Layer 2 of a small transformer language model trained on English Wikipedia (10 layers, counted from 0, width 128).
A neuron's activation on a vector x is SiLU(gate . x) times (in . x), where the dot is the dot product.

Input weights of the MLP neurons that the questions are about. A number n stands for (n - 128) times 0.0033.
n33 gate: 71, 109, 168, 205, 116, 153, 181, 141, 97, 134, 50, 126, 93, 167, 101, 129, 41, 29, 60, 145, 83, 114, 121, 178, 164, 176, 38, 127, 76, 133, 90, 124, 157, 161, 107, 120, 148, 190, 115, 177, 73, 95, 127, 97, 133, 188, 96, 200, 143, 105, 165, 116, 126, 133, 89, 72, 133, 136, 82, 161, 113, 145, 107, 127, 74, 105, 145, 81, 161, 103, 90, 162, 120, 92, 181, 142, 79, 109, 138, 168, 71, 143, 85, 106, 73, 185, 139, 137, 153, 144, 86, 103, 66, 81, 130, 133, 86, 155, 121, 166, 88, 197, 115, 126, 105, 131, 118, 164, 52, 148, 109, 118, 141, 143, 92, 113, 68, 138, 59, 121, 159, 87, 134, 92, 130, 150, 123, 177
n78 gate: 111, 155, 138, 131, 129, 137, 75, 143, 104, 133, 74, 92, 155, 121, 133, 173, 119, 153, 127, 140, 115, 88, 162, 98, 102, 162, 139, 151, 98, 125, 145, 101, 128, 92, 103, 78, 25, 82, 78, 109, 119, 142, 128, 138, 93, 166, 120, 145, 159, 142, 198, 56, 112, 119, 104, 99, 129, 128, 194, 86, 135, 131, 121, 150, 166, 82, 127, 179, 89, 182, 124, 96, 126, 98, 136, 70, 153, 110, 124, 45, 128, 117, 131, 168, 113, 102, 157, 116, 132, 123, 133, 120, 87, 166, 212, 188, 157, 152, 93, 127, 212, 118, 156, 155, 112, 193, 80, 151, 112, 131, 93, 152, 153, 57, 172, 121, 130, 133, 98, 132, 133, 110, 170, 126, 105, 59, 120, 74
n99 gate: 128, 118, 151, 123, 77, 131, 77, 132, 168, 178, 119, 116, 169, 155, 116, 152, 167, 86, 99, 147, 149, 160, 154, 86, 144, 141, 191, 143, 68, 101, 116, 134, 99, 177, 88, 106, 152, 160, 95, 107, 160, 99, 103, 140, 152, 114, 111, 160, 117, 101, 101, 191, 150, 185, 124, 199, 125, 101, 209, 85, 130, 72, 120, 129, 158, 100, 128, 204, 68, 156, 156, 151, 161, 124, 139, 89, 97, 81, 202, 92, 128, 156, 101, 192, 110, 162, 98, 155, 179, 147, 134, 95, 129, 81, 194, 117, 112, 140, 130, 149, 146, 133, 151, 199, 127, 138, 156, 135, 169, 62, 179, 166, 124, 114, 149, 123, 133, 167, 135, 172, 134, 146, 117, 101, 83, 154, 158, 69
n132 gate: 140, 147, 74, 136, 131, 57, 139, 69, 100, 110, 177, 130, 128, 201, 99, 115, 71, 126, 121, 177, 107, 91, 65, 192, 127, 129, 116, 88, 85, 127, 151, 182, 87, 120, 149, 141, 110, 60, 111, 139, 135, 64, 132, 142, 226, 163, 160, 79, 111, 129, 140, 75, 145, 83, 102, 142, 71, 172, 100, 126, 96, 131, 103, 212, 107, 139, 116, 112, 144, 126, 126, 205, 109, 112, 108, 27, 169, 145, 189, 158, 139, 132, 117, 108, 111, 89, 123, 127, 121, 167, 136, 143, 159, 83, 137, 120, 151, 129, 96, 167, 135, 119, 115, 139, 58, 167, 175, 121, 201, 162, 166, 68, 172, 166, 62, 90, 141, 187, 116, 81, 143, 90, 205, 127, 133, 138, 118, 149
n164 gate: 121, 114, 115, 127, 127, 131, 115, 135, 82, 157, 111, 187, 111, 108, 143, 85, 103, 147, 128, 73, 111, 126, 137, 103, 80, 180, 157, 84, 100, 224, 144, 161, 99, 95, 69, 140, 128, 76, 170, 170, 90, 187, 112, 97, 175, 114, 96, 113, 145, 148, 138, 71, 190, 91, 118, 134, 129, 105, 125, 77, 121, 177, 140, 116, 148, 47, 135, 83, 132, 133, 155, 142, 90, 149, 112, 106, 166, 102, 127, 131, 89, 90, 87, 189, 178, 192, 89, 146, 85, 116, 83, 100, 102, 173, 147, 159, 141, 86, 109, 112, 105, 113, 125, 108, 117, 104, 211, 93, 146, 145, 91, 142, 102, 115, 127, 52, 89, 102, 142, 176, 147, 114, 162, 115, 143, 173, 182, 127
n189 gate: 94, 111, 140, 148, 128, 126, 61, 112, 185, 114, 134, 72, 128, 193, 138, 197, 164, 161, 175, 161, 121, 106, 106, 107, 117, 138, 153, 131, 75, 132, 145, 91, 117, 89, 154, 74, 93, 135, 164, 154, 119, 95, 112, 44, 66, 106, 174, 163, 129, 167, 174, 128, 172, 163, 92, 98, 104, 105, 145, 48, 148, 106, 215, 132, 120, 139, 146, 223, 78, 135, 77, 130, 143, 86, 123, 108, 153, 172, 186, 132, 120, 106, 131, 131, 104, 116, 100, 146, 163, 106, 86, 135, 97, 157, 82, 132, 67, 102, 142, 129, 124, 113, 154, 148, 149, 199, 150, 141, 96, 71, 191, 132, 131, 121, 69, 138, 82, 163, 103, 105, 135, 56, 110, 240, 95, 126, 149, 49
n239 gate: 124, 92, 101, 106, 114, 75, 104, 143, 144, 149, 41, 120, 161, 109, 157, 128, 126, 128, 148, 97, 106, 99, 138, 116, 137, 107, 123, 152, 114, 127, 152, 114, 160, 139, 173, 126, 83, 88, 151, 161, 102, 117, 151, 133, 143, 142, 101, 140, 196, 129, 209, 149, 156, 120, 139, 140, 129, 66, 128, 199, 132, 129, 69, 99, 105, 189, 204, 106, 153, 172, 100, 175, 97, 147, 123, 131, 95, 165, 83, 119, 128, 205, 127, 48, 97, 147, 161, 146, 134, 145, 151, 160, 111, 69, 163, 125, 188, 74, 185, 124, 91, 171, 151, 86, 77, 97, 97, 77, 112, 103, 125, 109, 75, 135, 97, 34, 188, 190, 77, 137, 67, 166, 154, 150, 127, 130, 127, 130
n278 gate: 131, 181, 89, 64, 180, 149, 109, 148, 171, 125, 116, 80, 137, 152, 122, 158, 130, 119, 125, 143, 145, 201, 136, 110, 160, 108, 205, 121, 152, 126, 84, 131, 112, 107, 164, 143, 127, 95, 151, 96, 68, 121, 48, 90, 187, 99, 118, 132, 156, 165, 116, 144, 128, 159, 89, 130, 159, 166, 77, 47, 68, 171, 71, 175, 194, 121, 103, 137, 147, 140, 128, 109, 150, 101, 141, 174, 121, 109, 123, 173, 116, 159, 137, 108, 168, 99, 117, 172, 149, 93, 120, 171, 95, 88, 44, 126, 125, 158, 186, 162, 140, 124, 107, 184, 165, 126, 94, 93, 173, 93, 117, 117, 138, 112, 179, 89, 173, 104, 164, 105, 117, 141, 191, 208, 147, 143, 169, 176
n33 in: 179, 147, 167, 114, 137, 170, 108, 177, 100, 95, 132, 166, 57, 106, 122, 156, 95, 113, 113, 108, 110, 123, 157, 131, 128, 184, 112, 60, 103, 145, 160, 104, 92, 129, 59, 65, 240, 154, 180, 83, 102, 33, 84, 128, 67, 155, 154, 131, 158, 124, 145, 95, 124, 140, 125, 73, 120, 96, 119, 107, 123, 153, 113, 170, 124, 143, 121, 141, 147, 115, 139, 189, 125, 56, 103, 137, 79, 133, 67, 97, 115, 139, 130, 65, 105, 105, 157, 126, 141, 95, 127, 74, 132, 106, 128, 103, 99, 171, 102, 151, 182, 189, 136, 98, 107, 101, 190, 142, 79, 203, 114, 171, 97, 86, 115, 87, 103, 81, 79, 170, 119, 139, 153, 154, 162, 140, 125, 120
n78 in: 94, 141, 139, 104, 50, 174, 117, 115, 104, 130, 139, 132, 104, 187, 89, 129, 160, 90, 117, 143, 110, 155, 132, 189, 113, 185, 119, 141, 183, 155, 121, 104, 180, 152, 98, 112, 127, 133, 101, 108, 147, 91, 174, 197, 132, 153, 134, 126, 186, 137, 150, 131, 199, 135, 132, 190, 128, 150, 111, 128, 148, 117, 87, 155, 142, 213, 121, 199, 159, 117, 69, 130, 145, 79, 158, 115, 104, 71, 218, 69, 137, 104, 190, 168, 111, 141, 176, 91, 127, 116, 123, 175, 109, 138, 155, 79, 65, 131, 187, 82, 189, 113, 145, 148, 135, 94, 81, 70, 36, 148, 142, 83, 127, 122, 111, 71, 150, 132, 122, 111, 144, 138, 92, 178, 87, 166, 142, 154
n99 in: 140, 167, 134, 135, 190, 58, 99, 132, 115, 161, 154, 90, 148, 161, 142, 135, 130, 165, 105, 173, 159, 106, 145, 175, 119, 88, 168, 169, 113, 153, 146, 182, 159, 184, 126, 56, 145, 78, 158, 114, 129, 149, 88, 192, 158, 179, 125, 137, 133, 94, 127, 172, 197, 98, 113, 137, 177, 125, 105, 104, 162, 130, 131, 110, 120, 89, 139, 145, 188, 125, 81, 134, 94, 84, 165, 115, 110, 110, 112, 83, 132, 125, 200, 174, 176, 139, 158, 108, 110, 117, 107, 97, 163, 128, 126, 162, 137, 116, 112, 114, 101, 100, 138, 137, 153, 88, 143, 130, 131, 109, 96, 123, 68, 159, 216, 131, 135, 183, 116, 123, 166, 112, 59, 192, 123, 109, 116, 133
n132 in: 85, 107, 96, 39, 145, 112, 113, 95, 122, 184, 103, 64, 110, 122, 146, 144, 77, 137, 145, 121, 105, 188, 175, 176, 123, 147, 149, 190, 208, 99, 166, 204, 156, 83, 197, 162, 83, 64, 170, 114, 114, 199, 97, 77, 160, 177, 135, 93, 126, 131, 147, 124, 136, 145, 193, 39, 90, 118, 105, 126, 158, 92, 50, 140, 114, 106, 130, 123, 154, 72, 152, 108, 150, 109, 134, 114, 156, 162, 118, 147, 125, 99, 100, 53, 60, 90, 210, 108, 121, 189, 54, 144, 83, 135, 103, 124, 178, 86, 127, 184, 124, 192, 101, 137, 182, 136, 118, 178, 128, 88, 98, 133, 156, 169, 165, 213, 134, 133, 166, 213, 112, 104, 110, 173, 114, 172, 130, 150
n164 in: 108, 139, 128, 186, 150, 93, 81, 163, 130, 146, 93, 128, 149, 130, 171, 165, 162, 114, 127, 145, 99, 176, 191, 114, 94, 124, 133, 54, 187, 146, 145, 179, 85, 153, 118, 216, 157, 174, 147, 79, 134, 82, 137, 127, 86, 102, 180, 155, 139, 129, 95, 91, 144, 126, 165, 172, 148, 176, 178, 201, 165, 156, 162, 135, 190, 133, 130, 145, 171, 170, 145, 72, 175, 112, 126, 138, 78, 120, 61, 69, 127, 163, 165, 152, 126, 155, 154, 146, 115, 130, 140, 189, 124, 33, 119, 120, 65, 194, 136, 123, 118, 147, 142, 7, 166, 122, 163, 78, 148, 117, 150, 149, 94, 93, 132, 101, 170, 97, 117, 116, 82, 146, 153, 113, 107, 133, 114, 129
n189 in: 139, 155, 37, 120, 162, 143, 109, 169, 150, 161, 91, 206, 167, 106, 127, 119, 97, 103, 121, 121, 140, 92, 170, 143, 92, 176, 212, 125, 117, 108, 134, 128, 220, 123, 86, 83, 216, 204, 141, 99, 85, 199, 129, 87, 118, 43, 210, 104, 123, 100, 111, 155, 128, 170, 146, 167, 132, 134, 134, 116, 127, 164, 95, 136, 172, 127, 146, 181, 123, 188, 94, 138, 185, 120, 151, 97, 118, 136, 170, 93, 107, 127, 148, 54, 149, 203, 110, 107, 113, 116, 121, 89, 121, 81, 170, 152, 119, 90, 109, 158, 65, 80, 116, 168, 137, 136, 78, 108, 250, 131, 63, 54, 79, 106, 99, 146, 106, 146, 99, 120, 147, 141, 159, 211, 62, 83, 149, 124
n239 in: 203, 143, 117, 159, 157, 131, 81, 123, 117, 71, 130, 156, 96, 167, 173, 134, 124, 133, 159, 164, 134, 84, 96, 162, 91, 97, 92, 217, 105, 109, 136, 152, 102, 92, 119, 89, 161, 123, 149, 57, 119, 178, 94, 135, 197, 76, 97, 142, 149, 144, 142, 121, 166, 133, 188, 159, 125, 160, 57, 140, 150, 145, 111, 136, 144, 104, 111, 110, 122, 83, 160, 151, 134, 160, 101, 92, 51, 182, 117, 68, 47, 164, 102, 135, 166, 192, 94, 152, 112, 119, 168, 115, 123, 166, 136, 185, 184, 171, 103, 175, 120, 127, 125, 83, 105, 122, 172, 140, 86, 107, 114, 69, 190, 127, 129, 147, 139, 138, 167, 137, 156, 103, 99, 148, 176, 123, 104, 133
n278 in: 76, 88, 187, 118, 162, 194, 131, 107, 99, 160, 52, 83, 126, 133, 98, 116, 162, 119, 107, 79, 140, 143, 163, 127, 173, 131, 194, 96, 83, 129, 95, 194, 80, 147, 194, 89, 71, 150, 135, 152, 101, 126, 98, 158, 133, 157, 132, 69, 102, 133, 118, 75, 69, 158, 83, 168, 154, 165, 217, 144, 100, 142, 63, 145, 143, 100, 196, 115, 87, 118, 158, 132, 188, 126, 146, 132, 70, 127, 116, 140, 151, 96, 115, 201, 122, 112, 150, 184, 144, 57, 136, 120, 115, 157, 124, 147, 193, 155, 67, 41, 129, 145, 155, 193, 73, 109, 118, 90, 112, 123, 109, 137, 118, 85, 172, 119, 117, 144, 80, 149, 113, 116, 126, 60, 71, 91, 104, 102

Each question shows a token from some text and the vector x that enters the MLP there. A number n stands for (n - 128) times 0.028.

"ant": 112, 136, 150, 112, 106, 130, 147, 149, 166, 133, 138, 119, 141, 162, 124, 100, 117, 176, 93, 126, 124, 105, 145, 126, 121, 130, 166, 141, 113, 98, 154, 122, 105, 178, 111, 48, 115, 83, 95, 134, 88, 91, 100, 96, 184, 117, 148, 109, 130, 126, 93, 149, 111, 148, 171, 129, 125, 73, 139, 128, 162, 131, 110, 137, 138, 133, 142, 159, 169, 142, 137, 137, 140, 142, 107, 115, 103, 86, 114, 94, 101, 115, 61, 130, 125, 89, 161, 174, 140, 137, 122, 69, 122, 128, 149, 131, 140, 124, 110, 90, 139, 80, 83, 194, 150, 157, 90, 114, 127, 135, 111, 84, 117, 112, 91, 118, 144, 135, 169, 158, 100, 48, 82, 81, 83, 119, 132, 181
The neuron with the highest activation: n99

"0": 140, 140, 147, 91, 113, 128, 106, 158, 136, 111, 165, 114, 86, 117, 135, 119, 59, 131, 108, 121, 128, 146, 157, 152, 147, 121, 152, 137, 130, 161, 96, 160, 120, 84, 122, 160, 132, 112, 86, 102, 164, 54, 112, 59, 96, 126, 107, 157, 152, 178, 114, 146, 139, 119, 146, 134, 130, 101, 97, 76, 132, 139, 103, 109, 114, 131, 116, 122, 110, 134, 148, 89, 134, 106, 127, 119, 99, 135, 139, 161, 161, 138, 133, 94, 144, 114, 168, 76, 123, 130, 105, 46, 99, 92, 113, 130, 143, 114, 127, 82, 172, 161, 95, 108, 167, 176, 148, 98, 150, 172, 51, 101, 110, 128, 112, 117, 114, 147, 165, 143, 143, 112, 120, 62, 99, 100, 138, 121
Which neuron fires most, and how strongly? n33, at about 0.35

" G": 112, 90, 120, 104, 107, 110, 66, 128, 127, 166, 144, 141, 141, 131, 152, 124, 107, 143, 139, 90, 71, 124, 163, 190, 113, 132, 186, 139, 171, 106, 81, 153, 90, 191, 134, 77, 73, 69, 143, 79, 171, 123, 108, 111, 118, 92, 121, 160, 161, 117, 160, 177, 161, 158, 125, 144, 123, 147, 141, 144, 137, 178, 102, 153, 146, 105, 137, 113, 120, 155, 121, 116, 131, 151, 73, 160, 173, 154, 110, 96, 107, 73, 127, 121, 153, 136, 128, 116, 112, 146, 130, 150, 127, 119, 82, 124, 83, 139, 135, 105, 118, 117, 89, 164, 195, 126, 109, 157, 173, 161, 137, 139, 96, 127, 141, 96, 95, 74, 135, 135, 76, 132, 130, 108, 143, 85, 113, 147
The neuron with the highest activation: n164

" River": 101, 80, 138, 124, 125, 45, 84, 173, 69, 133, 156, 107, 166, 139, 178, 123, 116, 146, 114, 92, 84, 93, 134, 140, 98, 159, 105, 143, 125, 81, 127, 136, 112, 173, 97, 173, 127, 121, 126, 159, 158, 90, 150, 157, 83, 74, 96, 134, 136, 179, 122, 130, 119, 107, 136, 166, 136, 92, 100, 142, 157, 178, 97, 123, 188, 115, 155, 128, 178, 180, 98, 121, 147, 139, 127, 149, 112, 123, 116, 141, 165, 112, 135, 144, 124, 108, 107, 135, 155, 75, 146, 99, 170, 144, 155, 155, 178, 121, 113, 106, 123, 103, 136, 138, 146, 146, 120, 176, 152, 127, 137, 116, 121, 149, 167, 117, 108, 132, 139, 129, 113, 78, 128, 99, 98, 139, 128, 159
Which two neurons fire most, strongest first? n164, n33

" ": 94, 129, 102, 106, 136, 109, 104, 161, 152, 147, 126, 111, 112, 152, 155, 128, 96, 90, 144, 127, 114, 135, 151, 73, 148, 150, 89, 79, 111, 160, 149, 195, 160, 107, 181, 92, 124, 153, 119, 74, 168, 105, 156, 111, 128, 129, 87, 159, 137, 149, 134, 146, 84, 151, 95, 151, 107, 105, 112, 170, 102, 163, 136, 140, 155, 96, 121, 158, 137, 138, 195, 86, 91, 189, 122, 137, 113, 164, 135, 117, 113, 74, 105, 133, 122, 170, 140, 106, 103, 137, 169, 116, 94, 128, 133, 102, 139, 187, 132, 87, 163, 134, 109, 136, 143, 113, 83, 105, 104, 143, 129, 129, 152, 158, 121, 104, 134, 118, 130, 132, 72, 106, 122, 118, 171, 64, 113, 145
Which neuron fires most, and how strongly? n99, at about 0.25

"2": 86, 128, 124, 67, 101, 99, 112, 142, 118, 74, 156, 149, 178, 140, 116, 129, 114, 145, 113, 141, 141, 128, 173, 139, 159, 135, 119, 123, 73, 128, 105, 144, 157, 31, 187, 96, 118, 152, 128, 110, 156, 124, 155, 150, 113, 74, 116, 149, 124, 152, 91, 175, 163, 140, 159, 125, 132, 109, 116, 175, 91, 168, 103, 137, 119, 89, 134, 172, 137, 143, 160, 87, 146, 137, 132, 127, 120, 167, 162, 138, 123, 115, 135, 118, 119, 127, 114, 89, 149, 134, 89, 142, 64, 131, 134, 96, 148, 141, 105, 138, 134, 132, 83, 130, 136, 129, 130, 110, 114, 140, 155, 63, 140, 115, 89, 134, 61, 112, 132, 108, 115, 129, 97, 52, 116, 147, 149, 141
The neuron with the highest activation: n189

"8": 69, 154, 146, 82, 103, 120, 151, 164, 120, 81, 150, 100, 130, 119, 123, 90, 98, 113, 152, 106, 160, 110, 126, 232, 119, 135, 146, 116, 119, 106, 130, 190, 100, 75, 156, 72, 103, 140, 95, 137, 155, 116, 159, 121, 124, 115, 144, 112, 144, 164, 73, 193, 94, 138, 156, 147, 125, 102, 79, 139, 145, 131, 112, 132, 136, 106, 140, 145, 135, 168, 134, 63, 101, 162, 117, 169, 108, 180, 122, 135, 94, 134, 122, 90, 104, 166, 102, 94, 109, 110, 133, 135, 88, 132, 128, 148, 104, 93, 103, 125, 166, 140, 135, 133, 129, 159, 108, 78, 160, 177, 122, 109, 159, 114, 133, 143, 112, 142, 162, 158, 126, 123, 117, 80, 159, 97, 138, 146
The three highest activations, in order: n99, n164, n33

"–": 106, 87, 137, 133, 115, 115, 109, 120, 164, 99, 115, 75, 123, 153, 111, 107, 87, 120, 119, 114, 115, 122, 162, 180, 116, 178, 122, 118, 103, 74, 119, 150, 94, 106, 110, 138, 137, 81, 62, 80, 137, 105, 125, 123, 115, 180, 107, 115, 173, 159, 93, 163, 154, 150, 108, 127, 111, 101, 102, 133, 114, 53, 131, 179, 156, 123, 113, 173, 126, 136, 94, 130, 118, 129, 104, 131, 124, 193, 93, 142, 111, 79, 158, 119, 144, 136, 123, 107, 70, 164, 143, 75, 105, 148, 153, 99, 128, 165, 148, 112, 167, 89, 95, 112, 159, 107, 103, 94, 141, 153, 152, 97, 126, 163, 137, 116, 173, 79, 182, 155, 86, 129, 112, 116, 140, 128, 122, 135
Which two neurons fire most, strongest first? n132, n78

" Kr": 68, 91, 137, 108, 151, 117, 103, 128, 89, 117, 125, 158, 129, 139, 177, 140, 166, 144, 174, 116, 131, 136, 152, 198, 80, 151, 170, 112, 101, 110, 115, 173, 69, 146, 148, 103, 133, 85, 186, 142, 158, 100, 137, 105, 129, 71, 129, 164, 164, 144, 127, 151, 137, 169, 127, 109, 87, 121, 114, 134, 127, 151, 119, 141, 136, 153, 141, 112, 138, 120, 135, 167, 111, 139, 118, 157, 184, 145, 139, 109, 136, 95, 143, 93, 168, 174, 55, 108, 94, 140, 125, 110, 128, 119, 90, 94, 135, 80, 151, 104, 134, 138, 102, 190, 166, 120, 99, 132, 156, 150, 97, 181, 120, 104, 166, 58, 118, 139, 107, 116, 110, 99, 90, 122, 136, 105, 131, 158
Which neuron fires most, and how strongly? n189, at about 0.88

"ki": 99, 98, 134, 124, 100, 119, 103, 124, 104, 153, 187, 110, 101, 123, 131, 115, 116, 138, 106, 105, 118, 130, 90, 137, 90, 170, 147, 93, 106, 132, 135, 189, 142, 162, 92, 137, 76, 108, 136, 124, 186, 81, 132, 102, 123, 78, 122, 136, 143, 158, 148, 150, 79, 103, 81, 85, 150, 139, 129, 152, 144, 162, 79, 154, 160, 142, 85, 170, 113, 138, 97, 135, 134, 128, 142, 119, 70, 154, 104, 148, 152, 134, 132, 141, 191, 160, 115, 116, 140, 145, 100, 82, 113, 79, 92, 138, 101, 109, 140, 108, 128, 137, 98, 135, 200, 114, 116, 160, 188, 148, 100, 94, 112, 124, 152, 146, 190, 119, 113, 110, 132, 69, 98, 85, 151, 85, 163, 129
Which neuron fires most, and how strongly? n239, at about 0.28

".": 141, 155, 171, 98, 124, 60, 106, 131, 92, 116, 89, 132, 134, 161, 143, 89, 155, 122, 145, 168, 119, 124, 124, 111, 156, 134, 129, 109, 131, 104, 140, 202, 151, 133, 123, 100, 59, 151, 123, 89, 126, 109, 110, 112, 124, 163, 103, 107, 106, 128, 141, 194, 164, 143, 176, 174, 137, 77, 121, 167, 91, 150, 117, 126, 185, 141, 170, 152, 134, 73, 135, 136, 176, 114, 131, 131, 94, 147, 148, 156, 113, 125, 154, 168, 167, 148, 119, 105, 124, 104, 121, 82, 165, 145, 108, 107, 182, 119, 126, 129, 146, 156, 98, 71, 174, 113, 125, 127, 106, 139, 146, 114, 164, 158, 150, 148, 108, 96, 157, 146, 95, 99, 138, 129, 118, 95, 138, 167
The neuron with the highest activation: n99

" Tor": 130, 94, 125, 104, 120, 87, 118, 132, 81, 122, 130, 147, 153, 119, 180, 152, 122, 182, 129, 91, 120, 109, 185, 153, 92, 121, 153, 124, 138, 141, 85, 106, 108, 188, 111, 111, 102, 96, 136, 131, 171, 90, 131, 84, 138, 59, 119, 153, 147, 143, 132, 173, 109, 145, 118, 172, 123, 67, 149, 166, 104, 158, 139, 149, 137, 116, 109, 143, 183, 162, 109, 170, 153, 182, 89, 165, 124, 145, 110, 118, 149, 104, 125, 126, 175, 163, 125, 132, 87, 133, 125, 109, 160, 100, 128, 151, 140, 132, 134, 71, 159, 150, 87, 165, 108, 160, 115, 169, 184, 119, 129, 155, 77, 115, 169, 89, 122, 143, 134, 111, 100, 110, 129, 87, 99, 146, 140, 124
The three highest activations, in order: n164, n99, n132

" had": 112, 115, 121, 134, 134, 103, 145, 141, 135, 154, 104, 75, 94, 130, 156, 127, 78, 101, 139, 147, 94, 148, 124, 136, 142, 134, 142, 182, 143, 126, 99, 172, 171, 139, 96, 99, 121, 85, 118, 91, 124, 123, 125, 112, 89, 91, 145, 106, 142, 127, 99, 186, 122, 126, 194, 154, 114, 113, 120, 107, 197, 181, 125, 87, 148, 150, 138, 111, 138, 144, 115, 125, 159, 163, 124, 157, 113, 93, 123, 132, 95, 115, 98, 135, 149, 140, 144, 125, 119, 185, 149, 89, 90, 131, 151, 63, 202, 137, 61, 103, 87, 107, 108, 121, 164, 133, 138, 107, 99, 132, 160, 105, 146, 108, 100, 132, 128, 135, 128, 102, 33, 107, 90, 103, 113, 110, 110, 179
The neuron with the highest activation: n239

"p": 91, 146, 133, 79, 106, 69, 99, 103, 169, 170, 148, 164, 150, 136, 115, 111, 143, 157, 102, 122, 106, 95, 129, 125, 108, 91, 120, 99, 126, 155, 94, 108, 137, 152, 94, 155, 68, 85, 135, 140, 142, 87, 156, 108, 106, 73, 127, 184, 134, 126, 152, 165, 155, 107, 141, 121, 58, 168, 145, 151, 138, 125, 161, 79, 91, 109, 117, 179, 103, 130, 125, 110, 147, 192, 107, 135, 138, 116, 155, 140, 131, 70, 130, 157, 170, 126, 149, 121, 124, 133, 90, 124, 116, 112, 102, 114, 108, 113, 146, 124, 143, 119, 109, 155, 145, 177, 142, 158, 182, 148, 122, 134, 124, 143, 146, 98, 80, 159, 180, 97, 148, 111, 125, 92, 121, 125, 101, 154
Which neuron fires most, and how strongly? n33, at about 0.89

" Oak": 86, 91, 119, 123, 163, 76, 130, 157, 78, 104, 170, 93, 153, 115, 122, 107, 100, 161, 123, 89, 119, 104, 162, 162, 76, 206, 146, 150, 110, 106, 122, 158, 81, 164, 115, 96, 140, 86, 158, 171, 151, 84, 165, 97, 104, 54, 112, 174, 151, 122, 84, 177, 121, 120, 103, 130, 140, 117, 86, 153, 165, 143, 152, 121, 140, 95, 139, 139, 130, 146, 108, 147, 184, 172, 81, 133, 172, 159, 142, 140, 140, 116, 126, 102, 153, 144, 129, 118, 143, 119, 133, 123, 184, 178, 169, 132, 121, 114, 115, 121, 108, 94, 140, 154, 143, 130, 133, 165, 138, 114, 109, 106, 115, 138, 139, 87, 111, 129, 121, 129, 97, 101, 96, 96, 148, 144, 109, 115
Which two neurons fire most, strongest first? n189, n78

"6": 93, 137, 137, 73, 113, 123, 163, 129, 129, 83, 118, 109, 165, 106, 131, 62, 115, 123, 116, 123, 167, 136, 164, 107, 119, 150, 138, 142, 141, 148, 100, 144, 109, 44, 97, 117, 87, 121, 104, 118, 191, 139, 160, 129, 88, 127, 128, 159, 119, 167, 72, 182, 100, 176, 126, 107, 130, 110, 80, 131, 124, 165, 89, 143, 98, 131, 172, 153, 125, 138, 138, 99, 182, 136, 106, 149, 106, 151, 142, 151, 155, 94, 121, 94, 109, 106, 116, 100, 92, 93, 131, 117, 102, 79, 103, 132, 72, 92, 111, 138, 170, 106, 132, 132, 159, 138, 127, 92, 174, 180, 123, 117, 170, 113, 137, 137, 116, 147, 157, 161, 123, 129, 82, 86, 155, 100, 119, 102
The neuron with the highest activation: n239

"s": 134, 117, 150, 81, 85, 124, 113, 175, 102, 181, 131, 109, 186, 127, 117, 115, 110, 160, 100, 171, 157, 138, 154, 108, 72, 142, 46, 126, 143, 139, 120, 87, 126, 78, 93, 110, 134, 153, 137, 123, 148, 22, 135, 127, 171, 101, 102, 176, 149, 153, 123, 176, 100, 152, 146, 133, 157, 149, 113, 158, 81, 144, 164, 130, 140, 148, 144, 137, 134, 155, 100, 119, 170, 166, 143, 144, 130, 109, 102, 162, 133, 108, 115, 146, 146, 138, 133, 144, 126, 117, 105, 141, 139, 104, 111, 96, 127, 104, 105, 139, 136, 136, 89, 161, 87, 144, 139, 126, 127, 112, 79, 135, 147, 124, 82, 139, 108, 140, 151, 133, 113, 108, 162, 78, 177, 90, 147, 158
The neuron with the highest activation: n33

" working": 119, 114, 148, 114, 115, 89, 137, 127, 164, 171, 126, 89, 167, 105, 205, 126, 125, 122, 107, 101, 132, 99, 157, 120, 106, 162, 189, 128, 128, 112, 122, 156, 104, 135, 130, 154, 178, 148, 138, 142, 135, 129, 142, 122, 141, 110, 136, 101, 161, 132, 112, 158, 143, 146, 119, 129, 118, 59, 75, 99, 192, 199, 156, 112, 170, 167, 144, 160, 165, 157, 113, 153, 131, 158, 83, 90, 115, 110, 154, 134, 152, 148, 115, 149, 175, 175, 94, 111, 131, 140, 85, 62, 136, 109, 96, 98, 151, 85, 133, 130, 130, 153, 103, 150, 115, 125, 115, 99, 114, 146, 72, 159, 134, 85, 87, 122, 148, 125, 157, 113, 59, 120, 106, 109, 164, 130, 82, 117
Which neuron fires most, and how strongly? n164, at about 0.85

" with": 119, 128, 128, 123, 149, 87, 151, 121, 120, 151, 111, 119, 168, 162, 161, 91, 176, 127, 129, 194, 110, 144, 161, 139, 124, 92, 125, 176, 126, 137, 107, 179, 123, 139, 88, 84, 122, 85, 137, 102, 104, 132, 155, 98, 112, 78, 107, 99, 108, 127, 139, 178, 168, 162, 138, 185, 121, 105, 63, 160, 181, 141, 92, 155, 126, 178, 166, 156, 114, 147, 148, 155, 122, 152, 124, 140, 83, 112, 113, 99, 148, 131, 137, 136, 97, 132, 110, 110, 102, 110, 118, 116, 115, 123, 105, 116, 174, 113, 90, 80, 130, 89, 104, 111, 153, 164, 111, 109, 91, 125, 191, 100, 120, 92, 145, 124, 172, 161, 126, 131, 42, 118, 104, 101, 115, 94, 146, 152
The neuron with the highest activation: n239

"5": 66, 152, 134, 63, 79, 89, 155, 169, 116, 80, 160, 127, 153, 128, 141, 91, 107, 115, 89, 130, 142, 157, 131, 156, 120, 165, 101, 97, 111, 150, 78, 183, 114, 53, 157, 129, 151, 99, 110, 130, 206, 104, 123, 109, 115, 127, 137, 144, 121, 162, 69, 177, 134, 141, 122, 126, 135, 135, 96, 144, 143, 144, 105, 135, 127, 119, 150, 129, 123, 161, 161, 121, 172, 119, 80, 157, 120, 144, 151, 118, 169, 125, 125, 103, 128, 91, 106, 99, 101, 143, 83, 123, 94, 105, 154, 125, 107, 111, 165, 150, 131, 138, 88, 132, 136, 138, 140, 89, 120, 130, 139, 78, 143, 107, 112, 145, 79, 104, 143, 147, 133, 123, 103, 64, 163, 129, 169, 132
The neuron with the highest activation: n132

":": 159, 150, 172, 79, 159, 112, 79, 156, 119, 134, 81, 129, 79, 123, 109, 92, 139, 108, 133, 216, 118, 130, 139, 91, 127, 114, 96, 110, 117, 131, 88, 162, 143, 109, 103, 70, 115, 116, 129, 95, 112, 122, 135, 127, 123, 132, 113, 85, 164, 126, 152, 132, 148, 121, 109, 151, 146, 84, 148, 179, 152, 151, 132, 173, 169, 140, 162, 133, 100, 129, 134, 136, 141, 133, 143, 137, 133, 151, 135, 170, 165, 103, 153, 91, 91, 148, 141, 88, 139, 114, 147, 101, 129, 136, 146, 113, 101, 144, 108, 58, 167, 120, 88, 94, 180, 109, 93, 96, 111, 145, 144, 59, 133, 176, 124, 114, 148, 101, 154, 136, 89, 136, 91, 136, 115, 169, 113, 145
The neuron with the highest activation: n239